Layer 4 of a small transformer language model trained on English Wikipedia (9 layers, counted from 0, width 128).
A neuron's activation on a vector x is SiLU(gate . x) times (in . x), where the dot is the dot product.

Input weights of the MLP neurons that the questions are about. A number n stands for n times 0.0044.
n4 gate: 4 15 -23 -30 13 -32 -17 -12 14 25 15 20 4 13 -59 -11 -2 14 3 12 10 -25 30 10 12 -7 18 -9 31 -3 6 12 -34 -7 -21 13 18 -1 -25 -5 -7 16 -7 -21 -1 -30 -2 6 -21 5 30 11 -6 6 11 -22 16 -15 -6 -1 25 15 3 14 1 20 -6 -44 7 -32 12 -8 -24 -14 24 22 24 24 16 17 -15 -8 -41 7 -6 10 -6 10 19 -5 34 6 -12 19 28 -1 17 -26 12 -16 -31 8 -10 -15 -21 2 -5 -50 9 14 5 15 1 -15 21 5 4 26 23 -10 -8 -35 -29 -3 24 -19 -21 -13
n10 gate: -2 -62 9 -13 23 12 -11 6 -11 -21 14 12 -12 10 -23 -17 59 32 -13 -26 10 -10 -30 -2 -15 -9 -27 -17 1 -17 -25 -5 18 -31 23 37 -40 9 -14 82 -3 7 5 -13 17 12 17 -31 9 -11 1 3 24 48 -19 16 -8 18 37 23 -31 -14 30 -14 17 -17 -51 22 30 -28 25 28 -13 3 -15 5 -37 7 -12 -35 -36 7 -13 34 50 53 -25 26 -43 -72 -25 7 -21 -15 -21 -27 -33 -40 -44 -10 19 -7 6 -19 48 14 8 -25 16 -10 13 4 -18 -44 -11 31 -29 -11 -33 -34 28 2 39 -2 -26 13 -22 -14
n39 gate: -18 39 16 48 23 -24 30 6 9 9 -3 5 -24 -2 12 -34 -8 20 -4 -11 -12 -29 -19 14 -3 22 -28 42 36 -52 -6 17 28 2 -1 -1 14 51 -7 6 21 -46 3 -8 13 -6 -14 13 -13 22 19 -17 17 13 -14 29 -9 -5 2 15 -39 -1 17 56 -26 -15 -12 15 -42 10 18 -3 8 17 12 -15 7 -1 2 8 65 -7 -13 -7 -1 -38 -46 5 -7 -36 -17 11 14 34 -1 -14 1 -15 1 15 6 -37 -21 -31 -13 1 8 -34 -30 -27 23 -11 19 16 -19 -1 9 -27 11 -1 11 -7 6 -3 28 -21 32 21
n66 gate: 28 -11 -5 23 8 -4 -5 22 10 14 31 3 18 11 6 5 19 -19 -22 9 14 15 -6 10 -15 -35 -3 -25 -2 -2 3 10 -22 -4 16 9 -3 18 -15 1 17 -24 17 -6 -13 14 -13 -10 18 15 10 -23 29 1 12 16 10 -22 14 -23 -4 22 6 25 -18 -1 -34 3 -14 0 -36 15 -3 -3 2 20 1 11 -16 37 37 -7 -15 18 -1 -3 0 -23 13 11 9 0 -31 -2 -2 33 -30 4 34 0 26 0 -8 3 -29 -2 11 -4 -19 19 -17 -8 -27 -7 -5 20 30 19 36 -13 -27 6 -33 36 18 13 20 3
n101 gate: -19 0 5 14 7 -7 25 -35 -21 16 26 12 -33 -10 -25 3 -23 -12 -38 -11 -17 -4 -23 6 33 -31 1 -28 -3 -28 4 6 6 -15 -21 17 -27 -22 -15 -5 10 -32 18 -21 -6 -8 -17 -29 -1 -13 -13 4 -6 18 -11 -15 -19 -61 -34 39 17 -6 4 18 -8 10 6 -12 -39 7 7 4 -4 5 7 -2 -15 39 -22 6 5 14 7 2 -7 7 15 9 -15 -10 13 -7 2 -1 -1 7 -3 11 -21 11 -7 16 -12 23 -2 -4 14 13 3 -28 3 -36 -21 24 -8 17 -14 -11 22 16 -8 -16 14 20 51 17 29 16
n116 gate: -24 -2 6 17 6 -9 15 4 -6 -5 1 -3 -24 -7 -4 -23 17 -8 0 -14 -8 25 0 0 16 31 -9 -15 0 16 14 7 -2 1 -18 8 -2 3 1 -10 27 -14 29 -10 -1 -39 -2 -20 32 -23 -14 3 8 22 -1 8 -3 -16 18 -5 18 7 19 16 15 2 4 11 16 -18 12 -5 19 -3 22 -11 0 27 11 5 11 19 8 -2 3 12 17 16 -18 20 32 4 -10 22 16 -11 -4 -2 33 11 -24 11 26 -20 -14 13 -4 -21 15 -40 -4 -6 -20 9 0 36 -14 -1 -12 -2 7 12 -26 16 7 26 -21 -23
n152 gate: 5 -3 -32 17 -4 -4 4 2 -11 34 23 -26 -10 -17 10 11 40 1 -29 7 -10 12 -54 -5 12 24 -24 4 -9 -33 7 19 0 -12 8 2 -46 -7 -3 -5 22 -5 10 -5 -1 21 8 -11 -2 9 -11 17 -1 3 -1 -3 6 12 11 33 32 1 28 -18 -24 6 -8 -25 -3 -41 -8 3 7 -8 -7 1 25 -11 -12 2 -33 31 -18 -16 -8 0 4 9 -8 13 -16 8 20 -20 32 -2 -23 -2 -18 -17 -1 12 16 13 -6 1 -1 14 19 -16 -10 3 -3 4 8 -11 -11 -5 16 -15 10 -24 -5 51 -19 14 41 -7
n158 gate: -30 -54 -14 10 17 29 -27 17 5 -18 9 12 -4 -34 11 7 62 22 -7 13 -12 -12 -32 -1 -12 1 1 35 40 -23 -9 -19 27 7 -17 -12 -20 22 -10 24 -43 -26 9 -6 2 -8 50 -5 -7 11 -9 -7 25 9 -49 24 2 30 8 -15 -27 -7 -5 9 -18 -24 -21 2 5 -1 -20 3 19 -1 13 -12 -38 14 10 11 8 -19 -23 10 17 20 4 18 -23 -42 26 1 -17 -14 3 15 20 -45 -21 -3 -10 -7 10 -17 20 -4 22 -13 -5 8 -13 21 -11 -1 -8 -30 -32 -26 11 -2 -4 -25 36 -3 -5 -13 10 0
n170 gate: -23 -15 -9 25 10 36 -10 15 -3 15 28 5 26 -6 -14 7 16 0 -17 -24 12 12 -17 7 -16 -24 -27 -11 -7 12 -24 16 -16 23 38 8 -24 20 4 20 1 12 -5 16 3 23 -2 -6 -37 9 -11 27 4 14 8 -6 1 -11 22 -11 -11 -21 18 -4 -21 15 -17 -11 13 3 12 26 18 35 -5 44 12 -1 -1 -8 13 -3 20 -9 -22 -15 40 23 -4 -13 22 14 -13 -16 26 37 12 13 25 7 6 -3 5 -6 1 6 4 2 14 -12 -28 15 -11 13 -3 6 -10 1 -9 -32 1 27 20 17 -6 -4 0 9
n186 gate: 3 10 30 24 -15 -3 -11 9 -4 -12 -30 1 15 -11 13 6 -7 -32 17 -5 -5 1 -5 10 -1 -11 3 -2 5 -2 -17 5 5 -5 -21 11 -14 21 13 -11 10 -26 -14 5 12 -12 8 11 -9 -6 1 12 15 -21 -11 -2 -24 7 -46 -24 -10 8 10 -20 12 -27 14 40 -61 9 0 7 -18 28 13 -17 0 -22 6 3 2 17 16 -2 5 23 -5 -11 2 -9 -8 5 17 -23 11 -6 24 24 -2 25 -7 28 4 -11 11 -22 6 -21 11 -28 -21 5 0 -11 -7 -1 -25 35 -3 12 -4 25 4 -32 -24 1 15 -10
n188 gate: 24 -31 -2 21 41 -16 -13 2 -45 1 11 -11 -30 -15 -23 -15 10 16 1 15 26 -12 -38 3 14 27 -8 14 -20 -11 -22 -25 -12 51 0 24 -15 4 6 22 -7 -7 13 14 26 -6 6 6 -62 -32 -16 -18 9 -2 -7 9 4 25 18 1 -30 -18 8 -7 7 -20 18 9 3 -3 -4 10 -6 14 -25 -5 -17 20 13 -1 25 2 -28 -1 -6 15 -6 1 3 -16 -19 -13 -5 -18 -20 19 -10 -25 -39 -14 -14 -21 14 -28 9 14 -6 -17 -1 2 -37 -5 11 -12 -18 -9 -2 41 -35 -19 -2 -18 -10 -10 -13 1 -2 13
n243 gate: -33 -2 -69 4 24 33 -14 -18 -33 24 24 -26 8 -23 -17 -22 6 -7 21 47 9 6 -10 1 -9 1 -20 3 -1 13 -7 16 -4 16 17 -14 -29 20 12 8 -1 9 -14 25 17 20 -9 -3 -2 -29 10 -3 15 18 9 -25 -1 -1 3 3 -12 20 1 3 -8 40 -9 -25 -1 6 36 6 6 -4 -11 95 -1 12 2 28 -7 -18 -10 6 -25 -39 24 13 2 9 2 15 37 -8 44 28 23 1 9 -9 -22 1 21 16 14 5 5 6 -13 12 -8 -18 -23 -19 6 -3 -10 3 5 6 17 31 2 15 -4 4 -15 0
n264 gate: 16 10 -7 14 5 10 -11 17 -36 -16 -27 35 28 -1 21 -14 -17 -4 21 -25 -18 -9 -35 10 -8 23 -3 32 33 -10 8 -19 11 -10 14 20 14 20 7 -14 -14 -4 5 -9 16 -34 28 7 13 -17 25 10 -8 7 0 -16 -18 -18 19 -3 -8 13 -11 -2 43 -8 -31 -7 11 -8 -13 -11 -15 10 5 -12 6 29 -13 -18 8 -23 -9 14 3 31 -23 9 -18 -11 8 -2 -29 9 -33 -17 -25 -39 5 5 -10 -3 6 2 -20 -22 7 -11 -7 -20 20 21 2 -6 -8 1 -23 -8 -5 8 1 -14 12 20 23 16 4 -12
n312 gate: 26 -19 -25 -12 -9 -27 -13 -9 12 -32 17 29 -1 9 14 12 -1 35 -10 -8 -5 47 2 31 34 22 41 -5 -1 2 11 -2 -20 28 13 20 -7 17 11 1 26 -24 -22 4 -10 21 -16 -5 18 12 -9 25 14 -23 8 -22 2 -9 -6 -2 -5 0 -1 -14 -14 2 -15 -15 -9 -3 -16 -4 -19 -13 19 -28 6 21 -17 17 -3 -5 8 -15 13 -13 6 -19 11 -1 3 -34 17 -4 8 19 7 -25 -46 -24 5 16 -28 6 -4 -4 36 17 0 -5 -4 -16 -25 16 -12 -8 9 19 1 19 -7 -15 -17 11 21 -16 17 -2
n4 in: -5 -10 5 5 -16 -12 15 -9 6 -6 -8 -17 -30 3 12 4 -25 0 -21 11 27 19 -3 5 2 3 16 -35 -11 31 -21 -32 6 18 -9 -50 -4 7 25 -9 9 6 -27 -7 15 22 -50 -37 -3 -5 -2 17 -7 -12 1 3 -9 25 -35 -28 4 -9 -17 1 4 -14 7 0 -4 10 6 21 14 36 -23 2 -7 5 -19 -16 15 8 28 -37 -8 15 -19 12 -14 11 -26 2 8 -5 2 7 -4 14 -1 37 7 29 -27 -1 21 12 3 18 -7 2 -6 -11 20 11 5 -14 33 -27 5 13 2 -1 13 -11 -18 23 3 36
n10 in: 0 16 8 -37 -1 -18 -11 -3 -14 -26 -3 42 -27 4 8 22 22 13 6 37 -7 -1 7 30 1 -23 -30 12 -16 0 -23 -7 -22 24 3 2 -25 -34 2 0 30 2 -11 2 -23 17 14 -6 -17 16 6 -5 2 18 -39 11 12 23 -2 12 -19 2 -3 0 -20 3 6 21 9 -9 -32 3 -19 -24 -17 3 -5 -24 -29 -10 5 -26 -25 6 25 0 -9 -28 30 21 -14 21 8 -15 7 3 -12 -20 -8 15 21 9 -1 11 16 16 -1 7 61 6 13 -35 -9 16 -27 18 -1 -8 -11 10 17 22 5 -31 -12 2 -8 -12
n39 in: -19 2 -19 3 -3 8 31 -4 -2 -32 24 15 -6 -10 -32 -17 -4 33 -6 -8 4 -20 6 17 6 -6 -40 1 10 21 -18 23 19 -13 3 -19 -2 -11 -41 10 -4 -18 25 -7 -47 -2 -2 2 -1 31 -20 -9 -23 -22 -5 14 -24 0 3 2 17 17 -23 9 14 0 -4 -1 14 -14 9 5 26 22 2 10 -24 4 2 -13 14 11 -2 -10 -14 -46 -8 15 -25 10 5 11 -35 11 -9 21 17 36 -35 14 5 -9 0 -27 31 40 8 -17 -20 1 9 -9 6 36 15 -1 1 -2 5 15 5 11 -1 -14 25 -10 40 -13
n66 in: -4 8 -22 -26 18 7 9 14 -13 -13 26 -3 -6 -8 18 -18 -1 -6 -20 -20 35 10 -9 -32 -3 -37 -36 -4 16 -11 8 -12 7 11 11 -33 -17 5 -16 2 -7 -2 22 17 -7 -14 30 13 8 -6 5 -23 -10 24 10 -13 12 13 25 -5 14 -6 22 -31 -1 44 -14 3 19 -14 8 -14 36 10 -25 -23 10 7 -3 -5 -6 14 -5 7 2 10 26 4 30 1 -7 -5 -12 16 -18 14 -8 -13 -10 -18 30 -13 6 -10 24 56 -20 -15 20 -4 3 9 -17 -12 -23 36 -19 12 -17 2 4 -2 21 15 26 2 18 -17
n101 in: 44 -31 -10 10 -9 41 16 1 -25 11 24 -21 30 -11 -46 19 1 3 -4 20 9 -25 -21 5 14 -3 22 17 3 -13 -38 4 24 18 28 1 -8 -11 13 20 -17 5 18 -3 -8 3 7 -5 -2 3 8 -11 6 -36 19 -8 20 2 -1 30 16 2 -13 -10 -24 18 17 -9 16 -13 6 33 16 -20 -24 14 12 -2 6 22 2 22 23 -11 19 10 16 44 2 15 -6 4 -6 -16 14 1 -4 8 7 13 -6 38 9 -19 -6 -16 14 -26 -8 -2 4 -13 -11 -26 16 3 6 27 2 10 7 -15 19 20 -33 23 -2 -3
n116 in: 5 4 6 -15 0 17 2 -1 6 -1 10 19 -7 -25 14 4 -32 -19 11 8 9 32 -12 29 -11 8 -20 22 4 4 6 20 16 -25 -5 13 -11 -4 7 -17 7 -5 4 6 4 27 -33 5 -12 -7 37 13 -14 -1 -4 -5 3 -20 18 34 -1 7 39 18 -4 7 7 -26 17 14 -12 -6 7 6 -7 -4 14 12 18 11 19 -24 2 -4 -18 -8 -27 1 -3 1 -3 -7 17 -4 -9 -21 0 12 0 -4 -1 -10 28 -10 -14 7 22 2 31 5 8 -8 -1 15 -23 -10 15 -16 4 -2 -2 23 -10 2 17 -15 9 20
n152 in: -34 1 -15 -10 18 32 -10 16 -4 -10 11 23 5 6 -7 -17 33 0 12 15 -20 0 -26 -7 -6 -1 -2 0 18 -33 0 -1 0 -6 -13 14 -21 -11 -6 10 -5 6 5 -17 0 -16 14 -9 2 -1 -7 0 27 11 4 -12 -4 28 -15 20 9 -19 14 -1 -7 10 -36 -7 8 4 6 -19 14 -40 -10 -15 8 -5 -32 11 -14 9 28 12 32 30 -16 -2 -21 -31 10 -11 10 28 11 -6 -12 3 -10 -2 21 18 2 -21 14 5 4 3 -1 -2 13 5 -25 24 7 -6 -11 -27 -32 -16 7 2 29 29 0 -2 16 -3
n158 in: -10 7 -14 10 -23 -33 -14 -16 11 -32 -2 8 -43 3 10 -10 -5 20 3 11 19 11 0 2 -26 4 1 32 -6 -20 -3 27 -22 38 4 11 4 4 26 1 13 -9 -27 -33 5 -41 -5 7 -34 18 16 7 -2 -1 -14 8 -2 2 -14 2 17 -5 16 15 -23 17 9 41 -2 11 -24 16 -4 3 40 -30 -10 -16 -7 7 20 8 -40 25 -3 -12 11 17 9 19 -9 -2 19 -22 22 -9 40 -25 -13 54 12 24 11 -1 20 -3 -2 -15 -21 19 32 -9 10 -12 -1 -14 -19 15 -1 -13 -18 24 -15 16 -2 14 33 9
n170 in: 7 12 3 23 -24 17 -11 -7 -9 11 21 -10 12 -6 1 17 4 4 -21 -45 0 10 -14 -10 21 -24 7 -11 24 18 9 -5 -22 7 27 9 17 5 -12 -1 -33 -7 2 2 -2 0 37 -2 4 -7 -39 -22 10 -6 -16 1 -15 11 -15 -6 -11 -19 5 -2 -25 -14 -19 29 21 9 -13 -9 12 4 -1 11 -3 -13 -12 -15 -21 -28 1 33 8 -2 42 -8 22 1 26 -9 6 -1 -12 1 6 8 28 14 23 3 -7 -11 12 -25 -16 -8 36 -2 -11 11 -4 12 15 18 0 -13 -7 -10 12 4 11 16 -4 46 -17 -12
n186 in: 2 -11 -6 3 22 7 -16 13 4 -1 3 28 21 -7 -11 13 12 -25 16 -22 3 9 8 -10 -24 1 17 14 -3 -7 -11 12 -24 9 38 4 -15 -4 1 26 -3 -9 -13 5 15 2 7 8 -16 -6 32 -19 24 11 -12 10 11 15 22 23 -12 1 -30 -11 18 -18 -6 20 10 -27 10 -25 -2 3 24 -7 6 -24 3 7 -11 28 -8 -1 39 27 14 2 -24 4 11 -14 -19 -7 6 -3 -4 -16 4 -22 -21 -8 29 -11 4 5 -13 -23 -12 13 -15 5 -14 -22 -1 18 -15 0 -12 -3 -2 -14 -8 5 8 12 13 8
n188 in: -2 -8 24 -14 16 -31 5 6 -7 -8 28 3 9 6 19 18 26 23 36 -10 29 1 5 -3 12 -9 19 16 12 8 -1 -14 5 0 4 12 -6 -27 -1 -17 -22 -23 51 -5 17 -26 -11 -25 -24 -17 -29 -21 -8 0 -19 2 -2 22 12 32 18 -11 32 4 -16 -4 50 32 4 17 -1 26 3 20 17 -13 -30 7 6 -3 -19 19 -4 20 13 -11 14 4 29 -3 17 -9 -24 6 -11 -2 -14 -6 -5 11 10 1 15 -21 23 15 -22 11 -22 9 -14 5 -2 -3 -29 -3 -5 5 -26 -7 7 -12 -5 -30 -6 -2 9 2
n243 in: -22 8 -12 12 -6 -2 -10 9 -34 22 -1 -32 11 -13 11 16 -21 14 8 9 7 21 20 -14 9 -15 17 18 50 19 4 21 -15 -11 0 -17 13 -5 -1 1 -4 1 0 20 -14 -9 -9 9 43 -22 -16 -14 -37 -5 12 -19 -14 25 -4 12 7 6 -22 -2 -13 3 -3 -7 -2 9 -6 -16 4 -21 -30 -3 15 1 -14 16 -23 -23 2 21 4 -23 13 9 -1 25 1 -15 32 8 18 8 0 28 21 -19 6 -13 2 -10 4 -1 -6 32 8 13 -17 -18 -6 5 18 11 -35 -6 12 9 -7 22 -4 10 -25 -3 -7 -8
n264 in: 6 -1 -13 25 14 -6 11 15 -24 -13 9 16 7 8 7 -5 11 7 14 -7 -20 4 1 19 -36 24 14 -10 -20 1 -1 -8 4 -10 30 -33 -18 12 9 18 -18 17 -6 23 3 7 10 1 18 -19 12 26 13 -1 -14 12 -5 23 8 -5 4 -9 3 0 7 4 12 -3 -6 3 -38 6 37 10 -30 24 -20 -6 -6 -17 -14 -3 5 -1 15 24 -26 5 -3 -12 -2 21 -1 -12 13 5 4 -20 -10 3 -1 -18 0 30 1 -19 24 8 12 -17 17 -4 23 13 -7 25 -3 0 -16 -33 -1 13 23 -11 -38 18 -18 -5
n312 in: 15 24 8 -26 -2 2 -11 -18 30 8 6 2 -11 39 -23 13 -16 13 -12 -18 31 15 15 3 0 25 2 -26 7 14 7 3 -12 12 -21 9 -5 34 3 -31 3 -14 -27 -17 -8 16 -11 -17 -3 6 -16 27 -3 -15 11 23 -20 -5 -28 -27 -5 15 14 -3 1 12 24 10 17 -33 -6 -4 -19 -5 -10 -26 2 7 27 -13 -3 3 9 7 1 -36 -5 2 -1 2 16 7 33 15 -7 6 -17 2 -12 9 15 -2 -17 -17 0 -9 8 6 -15 8 31 -11 2 6 7 -34 14 -4 -5 22 7 -23 9 -8 36 20 7 6

Each question shows a token from some text and the vector x that enters the MLP there. A number n stands for n times 0.035.

"MA": -5 21 -1 1 -16 -4 -2 -7 13 21 -11 -25 -24 14 0 -15 -16 9 6 -18 -16 22 8 10 -28 6 7 27 7 27 3 -18 -10 26 -9 10 17 -28 -5 29 37 -5 -10 28 -22 -1 9 -21 30 -14 7 9 -6 30 9 23 -35 55 -2 -17 -3 -24 -29 2 -5 8 51 -5 13 10 17 -2 15 2 11 11 -19 6 -17 -8 -7 -30 -10 19 -9 8 -9 13 -17 -18 5 -23 15 -17 9 -5 -22 5 11 -1 22 7 -10 -9 -2 8 -11 -1 18 40 2 -16 4 10 -8 14 7 -26 -12 27 -15 -2 21 7 5 -11 12 7
The most active neuron and its activation: n101, at about 0.15

"hand": -1 11 -6 -15 -1 -16 24 21 -35 -20 -5 -22 -6 17 22 0 -32 20 -15 28 -4 -4 1 -3 1 -15 6 27 22 -1 12 21 -28 17 2 5 18 -43 8 -46 -2 -27 -5 5 -23 14 17 -15 10 -20 -1 -3 -48 -1 -2 -17 18 5 -10 -1 3 -15 18 15 2 -9 9 -9 -15 13 7 -16 28 -15 -4 15 -3 11 -5 5 22 -25 11 0 6 2 -14 -27 -21 1 -7 -11 18 40 3 21 14 7 4 -9 36 -23 -10 5 -14 -7 36 16 13 0 13 6 -14 -4 7 -18 -5 14 -11 9 -25 29 -21 12 -16 -18 -17 7
Which two neurons fire most, strongest first? n186, n243

"Contin": -1 24 0 1 -4 -6 -26 13 3 5 -41 -17 -9 2 65 -19 32 11 -15 19 19 17 13 27 -17 -21 -32 -27 -2 10 31 12 -16 -14 -30 -15 25 -49 -9 21 -1 10 -23 11 -19 -12 20 21 -17 7 -23 10 -16 -25 -3 -36 -17 5 8 4 7 8 -23 5 7 12 20 -6 18 -7 -2 -12 10 -8 -10 -5 50 -5 -4 13 -16 -19 38 -10 -9 3 -21 -35 8 2 9 -8 -31 28 -37 16 -8 -11 -17 -11 -3 4 -18 3 1 1 -17 2 9 19 6 24 13 21 6 0 -9 4 -6 7 -1 -5 -27 -1 16 -14 35 10
Which of these neurons fires most? n101

"Mic": 6 -15 -6 6 -20 -3 27 23 23 2 36 -31 18 43 23 -3 21 10 -25 0 12 -13 1 19 -29 16 -41 -20 35 6 8 3 -3 -7 -10 16 13 -29 21 -16 9 18 6 9 -3 -2 -36 14 -18 9 -10 7 5 7 -20 -19 -17 32 -29 8 21 -20 3 1 -10 4 1 -11 -10 30 3 -10 -2 21 -16 -8 23 -9 -2 -30 13 10 2 -4 10 -16 27 -36 20 52 33 -10 -5 -9 -19 -9 7 24 -14 7 4 -6 -10 -13 2 -1 -23 19 -4 17 -21 -14 4 -1 -24 11 16 27 3 20 -21 4 21 16 -20 -3 -27 -7
The three highest activations, in order: n170, n264, n66

"s": -1 3 -12 31 15 13 5 -17 -6 -1 1 -12 -6 -1 -12 14 30 23 2 0 -1 26 25 1 18 -14 -4 8 26 7 15 13 -7 -6 -3 0 4 -62 13 2 1 -13 0 -1 -2 -27 17 31 13 3 9 -5 -28 -8 11 25 22 -2 -23 43 1 -11 -16 -7 3 -14 20 -16 3 -12 -2 11 0 -23 -25 8 -4 -3 0 10 27 -11 3 -15 25 -6 -5 9 -22 -9 32 -15 17 7 20 20 -6 19 17 -4 11 -15 -5 -13 12 2 10 21 -13 15 1 1 9 -1 9 -1 5 -2 -9 -8 -4 9 -33 -1 -11 6 -54 -19
Which of these neurons fires most? n243

"including ": -8 3 13 -2 1 -15 -31 12 26 0 26 7 8 26 1 2 15 15 11 19 27 -2 19 -6 -11 8 -1 15 -8 -18 -6 13 16 0 0 -9 9 -58 -13 -27 14 -30 -5 -6 17 -2 -6 11 1 24 23 -26 -13 -10 -13 25 2 -19 -16 -42 11 11 -15 -14 -11 5 4 -14 4 -11 -13 1 -9 -2 3 -30 46 -8 9 12 -15 -3 6 -10 12 12 9 -30 36 31 4 2 -29 12 -3 -23 -15 5 26 12 0 0 6 3 -6 5 8 15 7 1 -11 -3 0 -7 -5 -14 21 19 -20 21 15 4 -22 -3 -14 4 2 -11
The most active neuron and its activation: n264, at about 0.2

". ": 7 44 12 -10 -1 -17 7 11 5 -12 34 -9 21 -16 10 -4 -1 -7 -10 -2 -9 6 16 -3 9 -36 -17 3 4 -8 -3 -38 -16 -25 -1 -1 2 -48 4 4 0 6 4 -20 11 0 11 -10 2 16 -5 -22 7 -9 8 -3 7 -6 -12 2 3 4 -14 -1 -3 8 5 16 -4 -1 23 -7 12 -2 4 9 14 7 -3 39 -5 10 21 21 3 -5 -12 -5 1 8 7 -23 -1 41 -1 -7 2 -11 -4 6 50 2 12 -4 19 5 11 -6 -1 -25 -13 -28 -21 9 13 24 23 7 23 -6 -6 20 -15 26 -4 21 35 -20
Which of these neurons fires most? n66

"0": -6 42 -9 -9 6 -19 10 18 -18 9 58 -14 -5 4 18 23 12 35 -26 -8 -8 11 0 -5 -8 -1 21 5 -2 -49 -2 10 24 -16 -8 -17 30 -46 -37 10 -7 -1 -3 2 12 2 -10 -19 6 -5 -6 -8 -19 -15 23 -12 23 1 -50 -12 -15 -13 -13 12 -12 15 -13 -5 12 -5 10 -11 9 -30 -13 8 -3 12 -23 -21 16 36 -4 -2 13 20 13 3 -19 -13 1 -12 10 4 -37 8 18 -8 38 -3 -9 -34 18 3 39 -2 -6 -4 -19 27 -2 3 -16 11 6 -2 -2 -14 -13 18 3 -11 5 -18 2 -13 18 48
The most active neuron and its activation: n39, at about 0.18

"ent": -11 -15 -2 -4 9 7 -2 15 -13 -2 7 -39 19 -8 51 -6 34 -4 -2 0 -7 4 6 -1 7 -19 -8 17 31 7 -11 3 -13 13 17 -4 18 -7 -8 15 -4 18 25 -35 -12 -40 17 18 -13 -14 -21 15 -31 16 -51 22 -4 6 -21 15 -2 14 -16 3 9 1 3 -11 2 -5 10 -37 9 0 -18 2 9 -5 -1 2 -7 -21 9 -16 3 12 18 -4 -13 33 33 -11 -7 -15 -20 -9 4 23 -50 0 1 -19 31 -1 -12 -1 10 16 46 7 -14 19 -6 -20 9 -19 -6 17 -51 -19 -19 2 7 10 -14 10 -7 9
Which of these neurons fires most? n188

"Ex": 10 16 -1 -8 -12 -5 3 30 -3 16 -3 11 14 -2 29 -10 7 32 -8 0 6 20 -29 0 -21 9 -19 -40 -9 4 -4 11 -15 5 -3 26 31 -28 -16 -42 1 -22 8 -5 -27 -24 30 -2 -11 -12 -14 1 7 -22 -34 -2 15 -2 -25 -21 64 34 -9 0 -2 41 5 -14 2 -8 16 -6 -5 -3 5 -17 -3 -3 -6 -6 12 -16 0 -6 -10 0 -7 -11 24 17 11 -1 8 -6 -24 -30 -7 3 7 -7 18 -24 -14 2 38 6 -9 36 -9 40 -8 -4 -4 -7 12 -3 7 -34 6 -11 -14 -9 -9 15 -10 -7 -10 -3
The three highest activations, in order: n186, n66, n101

"ate ": -6 -10 10 10 5 -19 4 -31 0 -29 0 8 33 18 19 7 32 26 -8 -8 -12 -7 -17 25 -15 17 -10 20 3 2 1 8 22 -4 8 30 16 -13 -7 13 4 -4 -9 -14 -11 -28 15 -1 -3 9 -32 8 9 7 -10 6 -8 29 -11 -36 -15 9 -18 -12 -6 -2 -16 17 2 8 15 9 -2 -6 -4 -26 0 -11 -12 -11 19 22 -26 27 0 0 13 -20 -33 -24 4 -19 -32 7 1 -3 -11 -23 21 -5 4 20 -1 -30 -13 9 -3 0 7 -3 -2 -4 5 16 -5 2 -2 6 -21 -26 -20 8 2 1 -22 11 8 17
The three highest activations, in order: n158, n10, n188

"Fr": 7 25 -4 -2 -15 -32 -3 22 4 1 -17 15 -19 25 -15 3 26 20 -4 -2 -19 22 30 -9 20 0 -35 -8 -16 -1 18 -7 12 10 -17 2 27 2 6 0 -8 -8 16 5 8 -24 23 9 30 -6 6 10 -7 3 -4 10 0 -30 14 18 40 -26 -45 17 -6 21 17 -1 17 3 22 -20 19 13 -14 19 3 -33 -18 -14 4 -28 -3 4 11 22 -8 -41 -4 -27 -10 -15 7 -7 7 13 -1 -5 -33 -2 17 9 -27 13 13 3 21 9 -3 32 7 1 7 -10 22 -9 -33 -13 9 9 7 -27 6 7 -11 -27 -1 4
The three highest activations, in order: n116, n186, n188

"rul": -6 1 -5 -17 -6 -10 -19 20 -7 0 -12 6 36 52 65 4 -14 -28 -17 -7 -17 20 25 -5 -7 -19 -20 35 8 -16 4 23 -30 -1 16 7 27 13 2 3 -25 18 8 5 -31 14 -10 3 5 -11 -3 -1 -2 -11 18 -3 4 13 -5 18 -2 -15 0 26 -4 -14 -5 0 29 4 -10 2 3 -16 -3 12 -36 13 4 41 24 6 41 14 -4 -4 27 -43 -9 25 -9 -10 3 24 3 19 1 -18 3 0 18 -38 -15 27 -20 7 -5 17 12 11 -21 33 -15 -6 14 13 5 10 -27 13 -12 22 22 18 -15 25 11 5
Which of these neurons fires most? n66

"started ": 9 11 7 -6 -4 -12 -21 29 26 -13 -4 3 13 27 -24 24 15 -42 13 -2 8 3 29 -1 -8 -6 27 18 26 -6 16 1 20 -9 -16 15 -7 -42 28 -11 -7 -28 3 -35 33 14 16 0 -4 9 31 -12 4 17 -4 -14 17 19 -42 -23 3 1 -10 1 10 -29 13 -5 1 18 -1 -6 7 24 4 -8 15 -9 11 -19 -28 17 -11 4 11 29 -19 -28 24 6 53 -9 -28 11 0 -26 -1 2 5 9 -15 -4 26 25 18 -2 -7 10 23 5 1 -2 6 3 17 22 -15 -1 37 -2 5 19 -27 -2 -17 -3 -5 -3
Which of these neurons fires most? n186

"ental ": 6 -32 6 19 14 -23 -18 -22 3 -19 -4 7 -11 10 5 -19 42 9 6 -13 -5 0 -1 2 -32 12 -16 -26 35 -30 -3 -4 -12 4 -4 4 8 -34 -25 4 19 -15 -3 -21 -5 -16 8 -19 -25 -1 -14 -5 -3 -2 -22 4 -3 -2 10 -18 -11 2 -7 -2 2 2 4 8 15 14 6 8 -8 -15 4 -29 12 14 16 -29 -4 -8 -19 16 30 -3 15 -30 -38 3 17 -20 -26 3 -42 -33 -9 37 15 -9 -14 -25 19 -6 -3 6 -11 -4 -3 27 -11 17 16 11 -9 -15 19 38 -12 -29 8 -4 -8 9 -2 7 21 -10
Which two neurons fire most, strongest first? n188, n158

"er": 5 23 -11 3 0 42 26 -10 -16 2 5 0 13 0 8 3 13 16 5 -11 -12 2 21 -5 -14 -16 20 5 -2 -8 8 -9 -6 9 1 -12 3 -35 -28 58 14 1 -5 -15 -12 -18 -11 -35 4 -13 4 22 -12 5 -13 34 -12 -9 -5 10 23 15 5 -17 -1 6 -3 -6 5 14 -6 -44 21 -20 10 -11 31 -12 8 4 -20 -13 -12 -9 19 -6 -13 -13 -24 13 20 -12 4 -20 -12 6 21 42 -14 -13 31 15 18 7 -18 -5 -27 20 16 14 13 23 0 -12 20 2 -31 -35 -40 -31 -19 19 -12 -19 -5 5 -1 2
Which of these neurons fires most? n152